Layer 6 of a small transformer language model trained on English Wikipedia (12 layers, counted from 0, width 128).
Take only the direct path to the model's output, skipping the later layers: a vector added to the residual stream pushes a token's score in proportion to its dot product with that token's output vector.

Output vectors of the tokens that the questions are about. A number n stands for (n - 500) times 0.0018.
" It": 752,335,487,469,442,460,395,645,600,497,487,438,468,420,466,553,522,383,563,676,583,297,429,478,613,487,560,493,424,664,534,509,577,528,784,548,389,811,709,440,642,480,334,583,568,485,621,356,546,591,344,243,545,755,387,489,464,533,479,459,264,637,603,299,376,392,479,686,698,275,374,350,493,381,747,416,418,508,500,357,500,442,579,740,564,535,469,393,435,490,450,383,369,405,546,606,681,456,549,565,442,511,663,562,428,521,452,550,533,605,610,159,300,503,378,440,511,488,434,423,551,378,454,595,587,617,645,496
"ath": 769,599,564,425,403,421,588,446,408,501,293,476,530,649,530,194,535,375,531,314,530,451,666,540,120,392,536,381,672,516,279,209,500,385,447,434,500,319,423,428,530,359,633,328,535,506,284,337,319,302,441,912,586,801,496,500,554,312,419,639,551,697,365,593,582,463,512,567,554,685,485,773,410,479,540,492,557,452,304,615,907,589,467,588,705,517,488,668,826,688,464,303,869,257,344,351,491,478,612,524,404,389,619,586,367,413,512,333,526,675,459,384,190,480,278,420,565,662,285,567,381,421,614,374,519,583,375,509
"our": 614,647,612,679,269,827,611,367,418,503,727,391,458,555,409,456,716,477,513,756,259,587,766,423,613,515,675,376,416,385,258,282,467,248,457,180,638,642,665,523,467,439,519,422,424,455,633,346,437,519,496,578,430,609,356,700,396,618,268,639,523,324,436,623,717,475,411,435,356,478,582,553,491,310,763,488,496,449,492,657,790,447,287,386,537,227,288,562,644,357,551,345,418,682,623,569,525,581,631,490,357,537,846,500,584,500,283,517,479,401,617,265,472,280,535,447,416,525,471,766,571,705,508,647,507,472,516,598
"lect": 746,511,614,662,424,737,601,606,200,496,398,486,332,312,327,538,545,325,655,544,655,267,571,356,328,521,518,517,582,552,585,378,393,339,334,563,446,438,397,583,446,444,372,324,500,459,704,162,296,576,692,527,560,356,410,569,699,460,522,642,347,590,753,652,364,765,284,619,642,343,485,311,376,531,532,591,265,593,624,500,790,516,444,605,413,452,391,652,865,621,582,596,535,567,418,458,669,598,298,528,324,810,546,484,742,297,170,351,522,575,825,418,458,541,658,444,346,279,643,354,673,409,444,572,481,735,577,257
"]": 620,197,661,45,410,850,531,625,551,498,464,220,460,535,570,937,252,310,267,981,752,557,550,536,653,422,567,244,606,495,393,578,466,584,678,658,453,340,570,467,372,641,232,540,716,507,625,322,452,419,391,313,537,506,528,406,607,527,475,581,309,579,433,608,164,564,625,547,230,411,735,485,343,446,305,397,405,699,350,234,837,710,517,517,238,539,633,472,770,377,227,435,475,750,123,500,545,257,496,472,530,426,571,307,547,754,510,620,328,680,581,360,391,518,647,691,470,583,334,461,402,599,720,298,404,587,399,500
"D": 528,453,615,521,548,352,374,428,454,497,538,458,514,399,491,491,468,603,884,571,647,319,513,697,384,500,628,609,558,559,287,552,344,525,518,518,440,461,500,725,374,775,416,465,407,361,479,542,577,535,429,667,519,279,536,448,697,588,384,686,770,560,468,479,623,543,483,422,578,664,530,646,284,555,390,360,646,725,600,448,854,704,615,661,391,496,459,563,628,497,675,314,458,374,444,432,439,439,505,325,474,708,402,699,638,619,534,524,550,544,360,513,503,526,487,458,390,559,407,350,624,432,326,448,391,381,589,413
"und": 759,475,581,532,421,504,644,384,558,504,751,575,442,669,608,442,420,692,595,667,613,763,691,305,265,326,444,516,459,310,322,375,472,328,238,394,309,575,254,454,375,492,323,559,797,380,328,298,397,793,572,729,691,570,539,729,453,598,512,598,527,647,407,729,545,414,456,384,379,613,525,731,435,673,380,446,528,546,464,631,528,552,623,566,578,561,326,446,972,417,500,622,463,631,366,630,513,546,475,635,358,644,457,500,728,755,496,627,450,411,468,430,260,550,538,545,454,243,660,415,530,428,321,596,514,355,664,335
"ex": 507,588,630,689,598,417,777,504,538,501,351,529,700,720,366,476,761,475,340,573,436,291,793,593,706,381,462,773,359,591,539,309,544,201,735,578,526,536,466,631,708,709,360,701,505,383,609,343,485,520,442,538,576,556,492,349,561,640,330,466,533,508,565,520,368,298,635,462,476,528,481,412,292,279,612,674,224,776,377,440,615,468,523,485,392,353,655,353,916,581,618,416,683,774,811,437,459,431,476,565,346,648,311,568,846,405,652,724,381,439,734,327,436,404,704,438,306,462,330,619,423,421,363,391,543,817,832,518
"her": 793,536,427,591,540,822,807,333,588,501,469,527,525,646,444,449,460,639,258,833,250,640,740,601,560,482,372,524,432,527,262,195,360,265,409,758,514,822,416,500,351,482,469,575,420,575,762,591,766,594,563,392,702,606,463,510,461,762,613,411,324,805,718,594,559,543,648,741,252,562,204,524,541,388,464,519,717,434,615,548,860,607,458,640,652,480,268,919,572,782,335,246,417,372,515,397,550,203,776,708,485,412,378,562,726,490,481,500,329,522,757,204,519,509,532,587,366,409,565,442,447,779,577,245,522,389,548,758
"id": 622,671,448,184,267,545,582,280,579,501,518,481,581,704,556,350,439,424,596,435,342,515,610,364,661,351,365,357,285,331,487,563,684,425,189,328,474,576,534,362,589,540,628,375,508,549,175,530,517,300,452,571,504,282,530,538,482,288,576,409,772,312,518,559,317,621,481,679,450,559,418,512,387,715,508,647,462,758,609,782,819,507,643,268,432,429,627,373,710,580,362,452,500,523,591,535,459,271,420,510,250,572,504,570,656,407,380,663,590,327,276,703,656,670,637,642,307,604,493,398,522,583,323,562,605,483,523,402
"erv": 609,481,493,484,841,512,482,492,541,495,607,576,540,720,472,462,512,500,633,681,330,549,620,598,444,447,614,409,355,537,346,398,480,492,512,459,651,680,504,620,450,402,671,564,625,408,330,327,759,315,201,575,399,541,500,496,604,555,639,477,138,721,644,417,467,645,485,525,513,730,456,414,621,200,656,328,618,708,648,539,723,421,714,473,437,599,840,604,948,492,433,360,583,636,433,559,504,463,543,548,161,675,542,450,801,600,435,596,399,410,542,392,326,644,644,586,716,473,451,567,414,620,406,448,640,407,651,663
"gh": 667,512,641,708,186,640,449,893,478,496,555,601,318,568,512,760,702,311,322,252,476,585,802,685,456,250,460,697,802,487,419,333,375,533,423,539,120,305,442,426,731,444,332,369,672,541,596,567,444,577,223,678,460,457,420,416,624,539,712,455,500,460,389,586,491,500,679,609,470,694,268,583,475,115,564,504,677,347,398,477,661,440,625,646,387,716,636,389,938,157,363,604,448,235,663,281,644,345,576,557,408,528,699,464,647,404,701,504,331,903,687,504,658,399,443,374,443,377,608,374,334,496,681,255,417,651,551,500
" this": 375,391,414,451,352,753,683,650,380,501,354,414,477,658,503,490,465,535,516,457,606,412,471,361,562,537,715,550,519,525,400,458,595,335,599,766,419,477,518,699,586,313,288,666,437,483,357,559,227,472,394,622,467,623,569,553,447,667,654,559,315,598,469,527,447,356,447,795,297,582,507,515,476,407,436,383,474,530,409,326,467,734,477,575,326,427,660,395,479,382,486,334,335,557,378,388,716,401,613,457,113,685,370,529,490,556,586,465,409,628,780,213,364,643,590,653,660,435,538,328,605,649,569,644,500,474,692,242
"N": 327,554,565,623,453,398,454,586,253,494,507,370,384,428,662,497,462,416,663,755,722,489,435,645,601,531,616,563,463,367,392,396,337,489,686,793,489,615,556,479,299,561,575,304,500,360,338,577,460,685,524,721,547,433,712,605,492,442,441,532,629,678,627,603,480,401,529,419,636,605,455,551,293,469,512,392,628,719,685,581,815,754,614,724,411,522,571,576,648,366,465,472,551,687,431,629,447,333,426,423,616,578,500,625,720,450,525,525,466,492,360,500,754,394,726,324,481,481,474,314,550,522,602,458,607,575,450,374

Output weights of attention head 2. The head adds the sum of these rows, row i times number i of z. A number n stands for (n - 500) times 0.0022.
o0: 429,510,350,695,498,475,656,560,606,666,496,580,501,485,326,536,372,605,457,451,134,546,359,594,405,359,460,442,441,608,494,461,520,441,464,372,433,744,513,670,696,333,415,358,372,617,547,489,490,322,563,408,349,403,713,575,648,492,721,572,520,363,435,537,662,401,544,483,633,585,352,729,425,381,628,637,564,299,567,711,695,452,368,403,362,400,582,528,449,522,316,467,535,677,434,558,397,610,493,513,407,508,299,714,417,500,623,484,407,481,418,343,526,542,492,556,360,602,483,334,405,452,393,706,529,677,494,338
o1: 508,512,552,381,250,458,525,480,404,668,399,301,521,441,566,469,436,524,531,420,449,640,523,466,429,462,387,624,408,424,588,551,642,569,566,458,587,581,373,626,577,286,485,624,395,632,452,441,254,303,565,525,145,550,482,591,298,491,500,592,478,382,436,417,526,711,596,574,442,523,364,492,627,574,391,481,295,604,393,227,621,372,474,711,422,577,451,502,416,361,612,474,470,505,438,736,660,554,525,402,713,631,536,374,264,308,421,569,553,511,475,525,452,644,755,355,586,341,469,346,385,290,610,762,380,405,586,431
o2: 566,474,483,597,449,506,546,742,395,511,568,747,533,557,446,306,480,682,493,454,483,466,655,399,460,681,550,362,568,296,600,513,538,526,580,453,599,399,294,391,572,402,654,521,600,641,552,702,312,351,533,629,398,363,524,447,613,366,645,468,562,420,531,725,373,372,572,746,371,606,614,529,527,450,441,266,597,591,435,774,289,432,494,533,447,530,701,595,589,510,492,531,601,540,334,492,429,517,575,322,518,324,521,491,574,496,522,359,547,611,462,404,422,457,264,627,566,496,563,754,544,736,463,539,496,420,572,592
o3: 480,424,502,582,491,468,724,401,484,438,447,542,419,495,405,583,518,442,386,425,494,536,472,485,352,503,448,657,521,352,659,483,534,451,655,538,460,475,333,593,586,394,607,500,643,440,463,550,431,613,446,382,481,593,673,666,434,578,643,387,507,459,405,661,478,557,407,580,515,531,412,398,512,345,529,695,511,438,434,474,150,483,553,581,409,674,548,489,591,406,383,758,734,289,431,443,626,353,443,718,700,512,348,641,570,545,414,498,595,545,486,519,430,392,487,614,672,744,563,692,452,442,427,360,538,300,540,347
o4: 773,741,567,337,397,545,505,527,449,380,399,302,399,535,443,470,483,680,499,644,443,639,665,486,192,475,702,488,439,606,494,512,459,489,497,408,530,351,540,593,478,381,688,535,456,553,480,413,332,460,554,606,655,535,370,558,505,500,430,445,342,579,530,782,425,496,432,513,654,678,299,497,518,549,479,468,605,544,464,596,608,677,412,573,531,499,564,557,523,384,373,571,356,476,491,668,829,576,669,469,741,638,439,602,402,628,309,549,342,333,327,630,609,588,616,475,565,525,267,570,535,489,521,455,634,402,476,629
o5: 425,559,521,506,532,329,512,468,702,504,596,469,521,707,519,589,463,300,531,513,236,454,675,477,464,608,726,391,372,531,451,400,579,470,456,542,229,536,483,343,439,501,580,439,577,297,390,530,503,583,272,512,468,650,553,477,422,663,497,569,405,480,508,670,448,308,382,522,569,573,684,431,885,418,303,342,581,799,756,698,561,474,426,493,299,624,403,539,572,560,484,798,199,512,709,292,402,189,548,460,539,591,407,438,651,505,598,678,284,537,496,479,363,539,608,272,480,272,516,506,502,326,503,576,553,436,788,703
o6: 448,437,633,345,521,400,649,522,550,759,534,454,765,338,560,606,536,622,244,521,499,537,322,493,409,682,528,399,572,434,493,691,438,439,425,522,475,427,526,487,671,488,641,507,481,570,462,421,479,485,524,333,530,327,364,470,438,414,531,498,592,565,542,450,360,359,445,317,553,442,434,505,546,651,617,520,488,526,337,415,356,550,501,329,500,412,399,430,523,645,347,584,636,546,481,299,818,459,314,591,440,487,431,549,486,554,327,632,550,391,590,432,335,583,377,536,670,461,503,440,530,616,549,620,451,411,792,580
o7: 423,518,639,345,603,618,351,359,520,690,487,418,684,333,347,736,606,385,278,480,231,524,603,567,556,617,467,446,353,434,557,595,625,622,652,527,479,644,507,287,668,460,345,526,212,405,596,300,583,517,685,607,424,601,566,521,459,402,708,753,598,662,681,319,412,367,454,565,534,461,385,494,599,375,517,362,218,204,500,336,741,500,584,672,532,574,516,357,495,571,671,483,565,494,417,538,326,699,401,571,544,485,425,216,556,433,284,439,419,419,360,407,465,649,432,594,636,495,501,230,526,631,659,504,458,542,517,462
o8: 565,490,731,492,824,380,547,410,397,789,419,482,284,667,511,622,618,652,379,499,499,614,630,616,375,525,546,524,581,433,474,449,651,392,348,566,357,447,616,595,448,437,367,401,556,402,480,340,312,579,733,483,476,770,397,439,413,531,647,589,352,21,542,358,287,467,585,355,474,372,469,620,658,474,432,446,692,513,447,499,458,447,579,385,389,464,418,731,682,701,481,470,542,581,488,242,341,538,684,639,833,444,324,575,364,575,459,401,286,482,227,353,429,491,609,261,543,339,513,432,347,478,543,540,481,668,511,578
o9: 499,853,239,434,416,561,207,392,550,661,218,395,544,693,574,451,534,635,501,486,350,515,509,500,401,326,354,338,726,637,384,335,603,801,512,736,783,329,747,511,388,416,467,69,478,411,715,426,591,530,413,449,443,433,461,490,442,368,529,559,380,522,461,470,502,619,360,547,512,494,474,543,631,653,509,534,404,289,426,431,708,652,381,435,543,562,268,690,573,386,462,492,296,490,366,379,378,543,541,459,583,546,410,628,601,427,381,577,471,401,552,351,463,481,534,388,536,476,521,526,457,625,510,611,701,281,507,610
o10: 389,422,347,379,362,787,716,428,644,490,568,440,582,440,562,361,631,537,604,455,387,553,596,342,715,605,474,331,459,585,687,680,783,368,448,364,399,417,557,554,360,576,421,660,373,524,528,572,449,471,477,512,456,501,604,590,741,250,644,437,508,692,455,469,626,500,543,618,493,491,598,460,601,464,569,647,348,287,470,495,573,380,567,597,407,454,395,331,340,474,494,399,603,456,452,449,558,603,529,574,508,479,712,437,656,522,229,607,554,677,415,464,343,591,558,582,440,563,534,501,751,653,610,676,301,350,428,533
o11: 538,539,357,476,349,561,671,284,505,482,379,616,568,587,492,531,278,486,415,219,507,563,599,318,540,274,699,561,396,510,562,595,504,467,574,580,303,270,468,517,693,604,545,576,478,627,599,163,609,341,549,545,436,510,469,429,352,475,451,636,494,658,633,636,414,569,327,249,457,492,482,553,322,407,709,411,510,619,509,522,568,397,586,461,591,492,453,436,630,562,429,448,543,458,509,548,451,261,641,668,584,612,459,480,435,585,533,496,554,570,496,419,607,373,392,447,552,479,430,736,352,391,635,531,407,603,409,526
o12: 620,367,616,421,543,582,393,335,556,254,444,360,613,432,511,414,617,580,532,465,533,632,501,553,443,474,411,449,587,748,381,594,576,424,428,494,304,252,449,537,565,716,608,646,332,474,300,600,692,537,505,626,608,454,522,422,603,492,623,393,533,551,376,660,373,398,461,392,408,334,426,652,397,646,399,484,335,569,389,607,423,627,641,624,665,572,423,285,441,456,309,583,228,335,486,500,547,530,484,508,561,667,392,651,276,428,611,637,442,294,623,381,526,444,595,592,371,449,485,417,343,457,293,531,377,531,621,430
o13: 499,537,526,467,806,568,222,623,562,552,518,490,429,503,553,437,464,625,627,372,547,566,597,477,373,640,399,457,315,389,376,553,620,399,672,369,363,259,393,327,385,575,455,424,686,787,488,824,574,561,426,281,452,523,644,437,581,462,345,614,575,472,366,693,580,346,448,485,733,574,518,534,348,433,571,509,705,564,608,532,353,497,416,267,574,630,753,387,431,547,513,534,579,293,375,465,514,540,468,534,533,662,584,626,567,580,658,242,522,733,408,580,667,466,540,642,256,666,524,608,592,471,612,520,511,600,476,706
o14: 271,379,393,535,551,688,391,551,523,292,496,486,710,447,621,588,387,562,536,526,501,306,682,585,673,473,560,321,600,520,680,485,407,657,407,485,479,658,502,590,289,567,327,598,573,331,527,519,529,368,576,454,474,599,461,692,401,428,468,498,658,503,280,593,643,577,643,305,495,457,574,336,583,418,494,312,692,437,699,458,589,523,573,325,383,567,549,545,561,520,386,610,417,454,549,342,679,601,572,551,372,664,597,447,496,582,608,556,158,662,496,607,523,626,282,432,438,762,590,537,653,566,401,561,508,279,505,640
o15: 415,444,579,691,346,645,475,414,463,414,476,407,623,438,429,313,646,431,237,521,534,626,430,450,659,511,427,452,479,627,614,441,638,585,460,367,584,603,560,439,707,401,358,394,495,439,439,653,636,602,528,412,552,475,370,511,311,416,622,674,567,583,532,308,624,456,474,405,395,436,482,308,547,728,301,678,482,460,328,484,578,646,543,682,528,274,520,513,550,499,374,674,616,461,432,414,430,600,496,378,367,500,526,431,534,465,317,579,626,529,684,442,500,651,325,511,503,467,514,491,391,377,512,553,416,517,387,551
o16: 559,520,490,578,218,359,650,388,586,726,523,447,773,294,556,390,528,404,497,282,328,368,573,515,339,505,528,564,550,386,498,465,280,636,504,473,328,545,496,435,641,558,373,490,358,498,403,499,489,384,526,585,416,652,508,465,293,452,474,429,390,522,371,620,444,493,373,587,495,492,565,499,420,590,361,498,482,519,654,556,577,499,519,653,367,330,461,456,744,387,216,309,373,284,592,395,545,374,595,634,443,516,495,565,454,552,550,425,588,415,550,562,296,500,379,451,502,423,411,377,331,533,695,306,431,474,517,364
o17: 496,520,364,384,530,358,473,460,442,828,660,420,542,664,519,578,448,551,536,828,274,518,291,363,494,408,398,816,679,664,495,533,557,567,398,624,472,663,449,529,597,341,528,334,393,662,428,399,638,561,544,321,581,541,122,523,524,611,426,446,741,530,568,278,473,549,318,560,386,520,587,417,421,471,514,505,398,592,575,431,449,357,442,567,485,378,520,619,585,470,342,334,255,622,541,334,247,647,571,385,659,940,327,635,451,329,388,573,410,300,568,402,510,614,511,415,538,513,459,490,549,317,478,495,478,532,614,572
o18: 468,417,402,413,589,520,627,539,616,513,580,401,692,413,531,911,572,464,547,346,533,436,624,430,500,461,424,612,465,195,522,502,458,542,431,557,638,519,516,530,639,624,717,621,475,375,443,558,542,732,427,252,312,586,554,299,747,590,556,518,444,516,357,424,546,481,587,243,435,493,382,563,507,361,438,543,576,537,721,729,319,581,450,535,497,670,435,569,446,216,581,582,469,554,513,483,447,400,552,843,539,475,588,259,486,592,549,489,315,339,388,518,369,446,520,620,222,635,510,624,571,490,518,515,445,445,376,657
o19: 679,352,509,484,561,604,764,402,757,693,732,640,560,624,428,436,329,415,417,478,616,264,586,462,510,565,668,455,205,662,373,413,493,513,577,432,507,433,402,364,692,477,639,672,582,643,531,708,482,442,579,611,315,419,630,499,488,617,376,225,615,563,513,659,226,412,522,473,620,471,598,478,133,584,429,440,347,482,603,619,574,554,380,644,387,475,646,522,645,502,602,393,656,484,372,490,452,455,369,551,503,479,554,534,206,390,721,287,569,452,446,681,710,382,523,457,505,513,370,488,715,596,537,460,443,368,320,617
o20: 382,656,280,557,529,338,540,489,475,324,413,280,658,638,494,375,533,512,428,438,579,503,404,470,666,755,529,597,673,396,498,537,500,425,700,510,534,595,631,671,682,447,663,571,577,594,444,727,575,449,481,512,449,623,726,540,434,382,662,669,400,492,444,724,605,606,512,499,476,553,477,559,482,339,562,275,668,245,182,393,571,298,601,553,467,380,585,396,250,528,520,487,406,662,318,561,509,444,338,443,659,542,436,406,319,504,648,382,359,598,490,475,465,620,531,661,586,598,370,555,578,606,597,254,539,280,333,468
o21: 705,451,428,286,559,537,392,514,685,278,491,530,444,514,427,340,321,529,728,575,552,597,669,621,253,575,540,498,518,471,485,459,477,811,413,435,419,654,391,466,498,502,615,557,514,447,268,619,656,659,628,618,810,325,653,592,370,535,456,531,163,274,324,523,516,567,300,414,698,732,577,548,611,387,400,712,475,447,734,447,508,554,652,241,439,504,351,600,574,433,527,720,554,689,443,442,173,536,529,520,667,496,373,518,295,648,488,524,395,612,733,637,402,586,433,500,475,484,466,520,384,377,724,420,429,453,395,600
o22: 451,694,602,706,713,570,431,623,419,428,538,529,533,528,609,608,291,492,398,519,442,528,599,705,437,599,530,572,450,719,650,400,669,379,752,283,338,438,467,445,607,443,272,586,668,390,632,641,536,504,596,636,701,339,375,305,684,558,612,395,440,524,379,452,708,528,602,530,651,352,586,488,416,339,550,768,607,396,475,297,479,416,512,728,665,483,691,463,463,443,578,718,483,411,467,765,741,620,684,356,187,452,505,768,497,227,593,492,516,501,566,416,648,383,567,522,484,391,283,581,472,292,539,542,470,564,301,574
o23: 537,635,450,417,527,368,748,480,563,50,445,476,626,688,641,419,339,567,261,387,593,322,716,506,424,512,420,591,632,621,413,495,592,495,522,430,345,582,573,411,767,474,458,558,518,537,590,279,527,482,696,335,637,607,509,556,267,578,177,550,379,454,298,630,387,583,717,158,629,369,578,306,596,235,285,535,461,668,620,513,607,479,278,291,353,665,433,407,336,315,259,455,274,421,614,551,492,320,339,709,573,354,643,282,419,322,442,678,274,464,593,543,431,514,465,579,448,631,440,606,498,401,477,591,646,537,367,401
o24: 619,773,327,367,434,448,532,430,317,381,551,586,404,708,721,532,391,485,521,363,554,424,435,290,427,459,612,509,613,323,624,551,465,705,424,515,589,470,555,504,419,651,655,408,599,414,450,556,395,355,420,565,723,495,374,65,467,444,374,513,470,571,212,386,331,580,695,490,542,611,491,391,651,394,567,604,421,560,702,658,571,420,437,391,434,696,524,441,267,165,540,326,501,493,626,583,660,484,760,452,527,552,367,497,809,528,282,593,420,465,597,523,450,450,607,482,300,510,453,632,771,584,557,590,604,258,464,758
o25: 700,657,466,586,474,477,560,556,411,266,559,419,290,486,529,545,504,596,400,480,455,612,550,431,395,627,563,623,543,522,382,503,352,543,507,474,639,428,426,471,416,374,556,574,354,530,555,309,467,393,646,543,612,487,384,654,521,339,514,368,340,518,493,502,581,251,386,525,478,494,460,403,350,603,468,431,446,396,657,446,533,541,318,553,429,477,346,703,456,440,350,506,550,639,401,687,639,526,538,482,408,559,600,489,540,640,479,437,447,369,555,391,459,496,435,466,652,317,711,439,516,499,598,515,528,555,476,534
o26: 447,322,487,799,674,652,586,627,516,435,277,374,523,689,448,406,345,560,487,524,613,575,676,277,723,567,541,770,498,553,587,298,496,484,519,742,638,492,504,558,598,542,279,700,538,529,440,321,370,582,578,631,435,476,558,407,472,517,579,557,618,449,514,391,574,453,561,486,657,471,690,444,410,544,356,497,508,299,400,520,355,429,548,376,451,533,560,472,450,518,307,434,459,425,554,360,627,403,367,557,514,324,632,326,503,491,412,421,320,368,458,551,482,574,528,621,489,549,559,386,526,661,393,640,449,362,640,481
o27: 455,584,433,558,481,578,585,692,671,406,535,601,566,394,581,467,480,642,509,449,661,453,447,333,517,574,595,347,464,400,684,449,372,522,440,568,445,604,651,603,690,617,661,541,453,534,700,477,636,612,525,383,571,485,471,469,332,622,626,699,626,387,572,547,587,620,547,637,317,499,371,698,531,399,667,651,333,542,293,577,555,445,484,443,398,644,401,478,303,521,562,437,515,599,493,559,504,361,590,649,527,626,405,536,628,442,607,520,540,535,451,349,467,464,580,552,485,590,719,347,394,492,517,572,433,347,448,480
o28: 213,599,493,559,550,379,572,521,527,284,313,392,398,428,377,335,370,470,411,228,379,608,546,500,430,453,232,480,339,565,419,502,779,519,502,566,548,624,534,329,217,589,451,531,806,476,469,661,541,498,440,584,443,597,361,408,521,418,579,476,392,296,582,385,432,545,589,578,539,701,273,557,262,600,623,421,477,343,311,511,589,372,412,540,692,576,467,506,311,538,569,611,609,473,510,482,587,608,461,597,229,426,475,471,584,283,287,550,559,491,433,533,621,616,539,440,439,324,509,552,737,479,373,509,566,377,503,496
o29: 496,475,488,510,454,665,577,443,372,419,388,442,349,333,650,493,595,393,618,450,627,448,511,449,476,284,438,366,407,289,406,313,285,437,503,590,307,525,618,465,250,671,515,558,728,638,380,445,578,515,361,473,468,570,596,543,478,243,401,379,408,707,472,616,640,462,485,685,573,634,590,758,732,520,489,587,567,432,552,255,625,591,398,425,437,520,337,479,535,506,510,418,455,621,684,509,375,516,460,376,433,588,455,615,478,545,607,353,454,436,561,453,528,661,507,314,597,487,512,436,475,367,453,481,383,486,480,709
o30: 395,400,385,585,418,551,490,431,386,485,481,561,590,503,338,468,553,576,306,400,683,535,264,751,475,462,537,519,456,448,442,435,562,525,338,550,443,385,431,511,390,507,424,357,404,374,495,582,455,687,584,500,523,640,720,643,330,383,475,529,336,512,753,641,710,591,306,359,453,494,638,489,443,439,564,388,535,626,514,573,282,500,562,351,517,435,466,328,685,542,502,455,563,562,327,523,386,629,273,527,590,523,514,290,521,298,447,512,497,716,428,615,684,453,372,540,411,716,645,570,399,714,474,670,604,493,434,474
o31: 656,550,490,522,449,322,427,421,490,460,705,520,307,674,518,487,751,609,705,478,759,643,706,322,250,595,731,542,656,320,429,534,523,735,375,663,415,472,599,631,408,534,841,459,405,650,353,694,522,343,526,331,327,383,459,472,491,623,482,388,509,306,385,489,401,546,548,247,312,665,421,115,734,540,213,552,565,386,750,472,708,625,498,592,234,539,600,379,378,266,540,650,276,533,619,466,526,522,501,485,597,456,579,558,448,497,426,755,284,344,479,637,593,396,588,550,527,388,663,497,420,192,565,415,430,642,742,666

Each question shows a token from some text and the vector z that the head gathered there. A number n stands for (n - 500) times 0.0086.

" and": 621,470,605,516,342,629,347,565,381,228,496,562,537,576,392,334,529,646,546,714,453,611,751,271,323,550,404,519,418,433,521,673
Which of these tokens does it push up most? "gh"

"ill": 454,513,483,570,525,475,381,536,453,473,513,459,523,508,488,547,462,561,494,502,505,460,507,474,496,511,502,565,483,505,458,446
Which of these tokens does it push up most? " It"

" m": 397,558,489,473,411,487,539,513,448,439,491,534,452,563,486,422,487,550,530,490,496,488,524,465,503,458,504,433,459,601,534,629
Pushed down most: "her"

" G": 570,473,507,674,518,350,641,352,416,369,498,540,397,437,557,520,448,479,557,516,354,606,445,552,405,434,631,428,597,592,462,447
Which of these tokens does it push up most? "und"

" c": 482,478,594,548,499,580,390,560,464,422,509,446,411,502,452,410,437,536,538,600,495,476,516,435,422,438,476,497,497,493,472,546
Which of these tokens does it push up most? "erv"

" to": 594,384,625,468,543,511,517,572,412,422,609,464,469,510,515,564,538,497,493,562,536,584,490,343,485,463,421,666,494,551,455,486
Pushed down most: "ex"

"t": 370,605,580,528,613,568,560,518,349,483,567,436,586,514,398,482,521,526,530,674,377,608,350,448,495,459,439,513,502,410,527,363
Which of these tokens does it push up most? "id"

"ar": 448,500,513,557,558,527,387,496,459,541,443,503,449,532,479,502,408,540,491,487,526,460,543,425,532,487,519,468,520,571,495,539
Which two tokens does it push up most, strongest first? "N", "erv"

" w": 517,544,477,332,538,547,499,435,417,488,410,379,577,485,496,627,482,432,442,527,324,454,586,536,353,354,410,434,420,406,524,279
Pushed down most: "erv"

"c": 455,719,241,616,575,396,688,578,470,598,589,521,512,671,320,497,576,607,594,413,537,647,503,508,399,532,434,614,663,330,594,493
Which two tokens does it push up most, strongest first? " It", "lect"

"ure": 396,493,425,499,571,526,399,489,467,598,346,505,540,398,446,719,356,508,541,585,454,468,530,441,674,534,526,555,484,503,486,388
Which three tokens does it push up most, strongest first? "her", "lect", "N"

"k": 223,331,471,528,522,653,425,464,508,502,393,313,251,303,449,470,470,652,498,579,706,327,470,438,555,543,539,434,523,558,507,604
Which two tokens does it push up most, strongest first? "N", "erv"

"re": 517,553,606,544,496,423,585,563,312,401,542,441,417,473,508,491,293,506,489,490,392,452,482,437,476,485,561,437,466,541,455,459
Which three tokens does it push up most, strongest first? "lect", " this", " It"

" g": 508,553,215,525,613,465,529,503,385,592,447,432,646,535,430,324,576,557,403,507,283,479,554,373,524,353,460,545,358,489,546,377
Which of these tokens does it push up most? "D"

",": 404,494,602,431,512,498,506,498,484,401,519,361,526,438,555,606,656,551,505,654,497,479,676,385,357,465,504,625,408,377,494,409
Which of these tokens does it push up most? " this"

"$": 466,478,534,405,471,601,421,476,434,474,442,534,533,546,456,513,455,579,422,440,433,416,581,457,568,326,467,416,448,482,541,638
Which of these tokens does it push up most? "D"

" l": 534,429,515,353,512,511,495,557,614,383,575,587,456,493,529,462,470,543,451,551,409,502,490,512,518,414,469,620,449,515,529,516
Which three tokens does it push up most, strongest first? "ex", "our", "id"

"ans": 323,443,377,460,554,587,442,465,449,452,580,368,454,497,410,636,582,447,512,712,520,501,614,480,566,427,514,602,527,676,507,442
Which of these tokens does it push up most? "N"

"orld": 400,534,547,491,540,595,434,476,433,467,504,436,443,488,469,521,465,577,438,492,568,409,520,460,515,504,580,439,541,615,503,489
Which of these tokens does it push up most? " this"

".": 383,523,488,503,518,555,371,477,461,544,479,370,440,473,472,565,453,607,533,556,541,476,552,467,626,482,583,438,524,581,435,554
Which of these tokens does it push up most? "N"

"ater": 547,495,485,528,537,664,476,527,470,452,481,620,655,465,545,458,515,499,519,466,526,442,575,420,522,664,487,559,576,565,509,480
Which of these tokens does it push up most? "und"

"le": 364,485,426,452,592,420,514,572,597,416,577,379,476,567,504,536,393,526,441,537,497,469,449,532,375,435,442,615,396,521,425,509
Which two tokens does it push up most, strongest first? "]", " It"

" st": 416,511,485,527,519,472,364,524,450,470,488,407,520,482,458,567,458,592,503,549,492,483,491,510,532,517,535,532,485,522,448,473
Which of these tokens does it push up most? " It"

"ay": 449,520,560,414,570,463,482,497,459,524,523,573,609,455,547,481,386,548,481,429,447,441,509,490,544,529,459,508,560,502,382,577
Which of these tokens does it push up most? "id"

" pl": 512,462,425,566,505,518,472,542,426,445,534,458,637,505,576,484,467,487,478,491,446,518,493,429,491,516,510,440,487,521,510,495
Which of these tokens does it push up most? "D"

"w": 389,636,453,408,544,469,476,726,431,363,616,549,493,559,499,399,556,505,604,575,404,430,441,539,486,536,600,488,541,572,481,692
Which of these tokens does it push up most? "]"

"C": 325,628,745,476,481,376,571,420,431,500,332,409,358,346,510,600,364,438,492,375,421,409,518,535,328,577,563,541,569,458,449,525
Which two tokens does it push up most, strongest first? "lect", " this"

"s": 375,573,509,509,633,606,443,488,353,445,338,413,533,538,440,605,407,559,516,485,509,576,581,418,394,465,521,488,582,436,455,479
Which of these tokens does it push up most? "N"

"urn": 448,611,406,540,710,460,624,566,484,511,400,542,446,556,570,538,414,466,593,589,425,458,362,429,549,452,515,625,489,369,406,487
Which of these tokens does it push up most? "]"

" only": 434,617,410,458,460,503,536,500,338,490,447,407,543,480,541,692,444,593,510,455,503,488,547,560,565,414,537,479,535,465,452,505
Which of these tokens does it push up most? " It"

" the": 581,332,738,513,644,656,436,415,437,525,370,506,266,598,337,471,675,519,465,719,502,577,698,489,409,509,376,528,615,519,474,514
Which three tokens does it push up most, strongest first? "ath", "gh", "erv"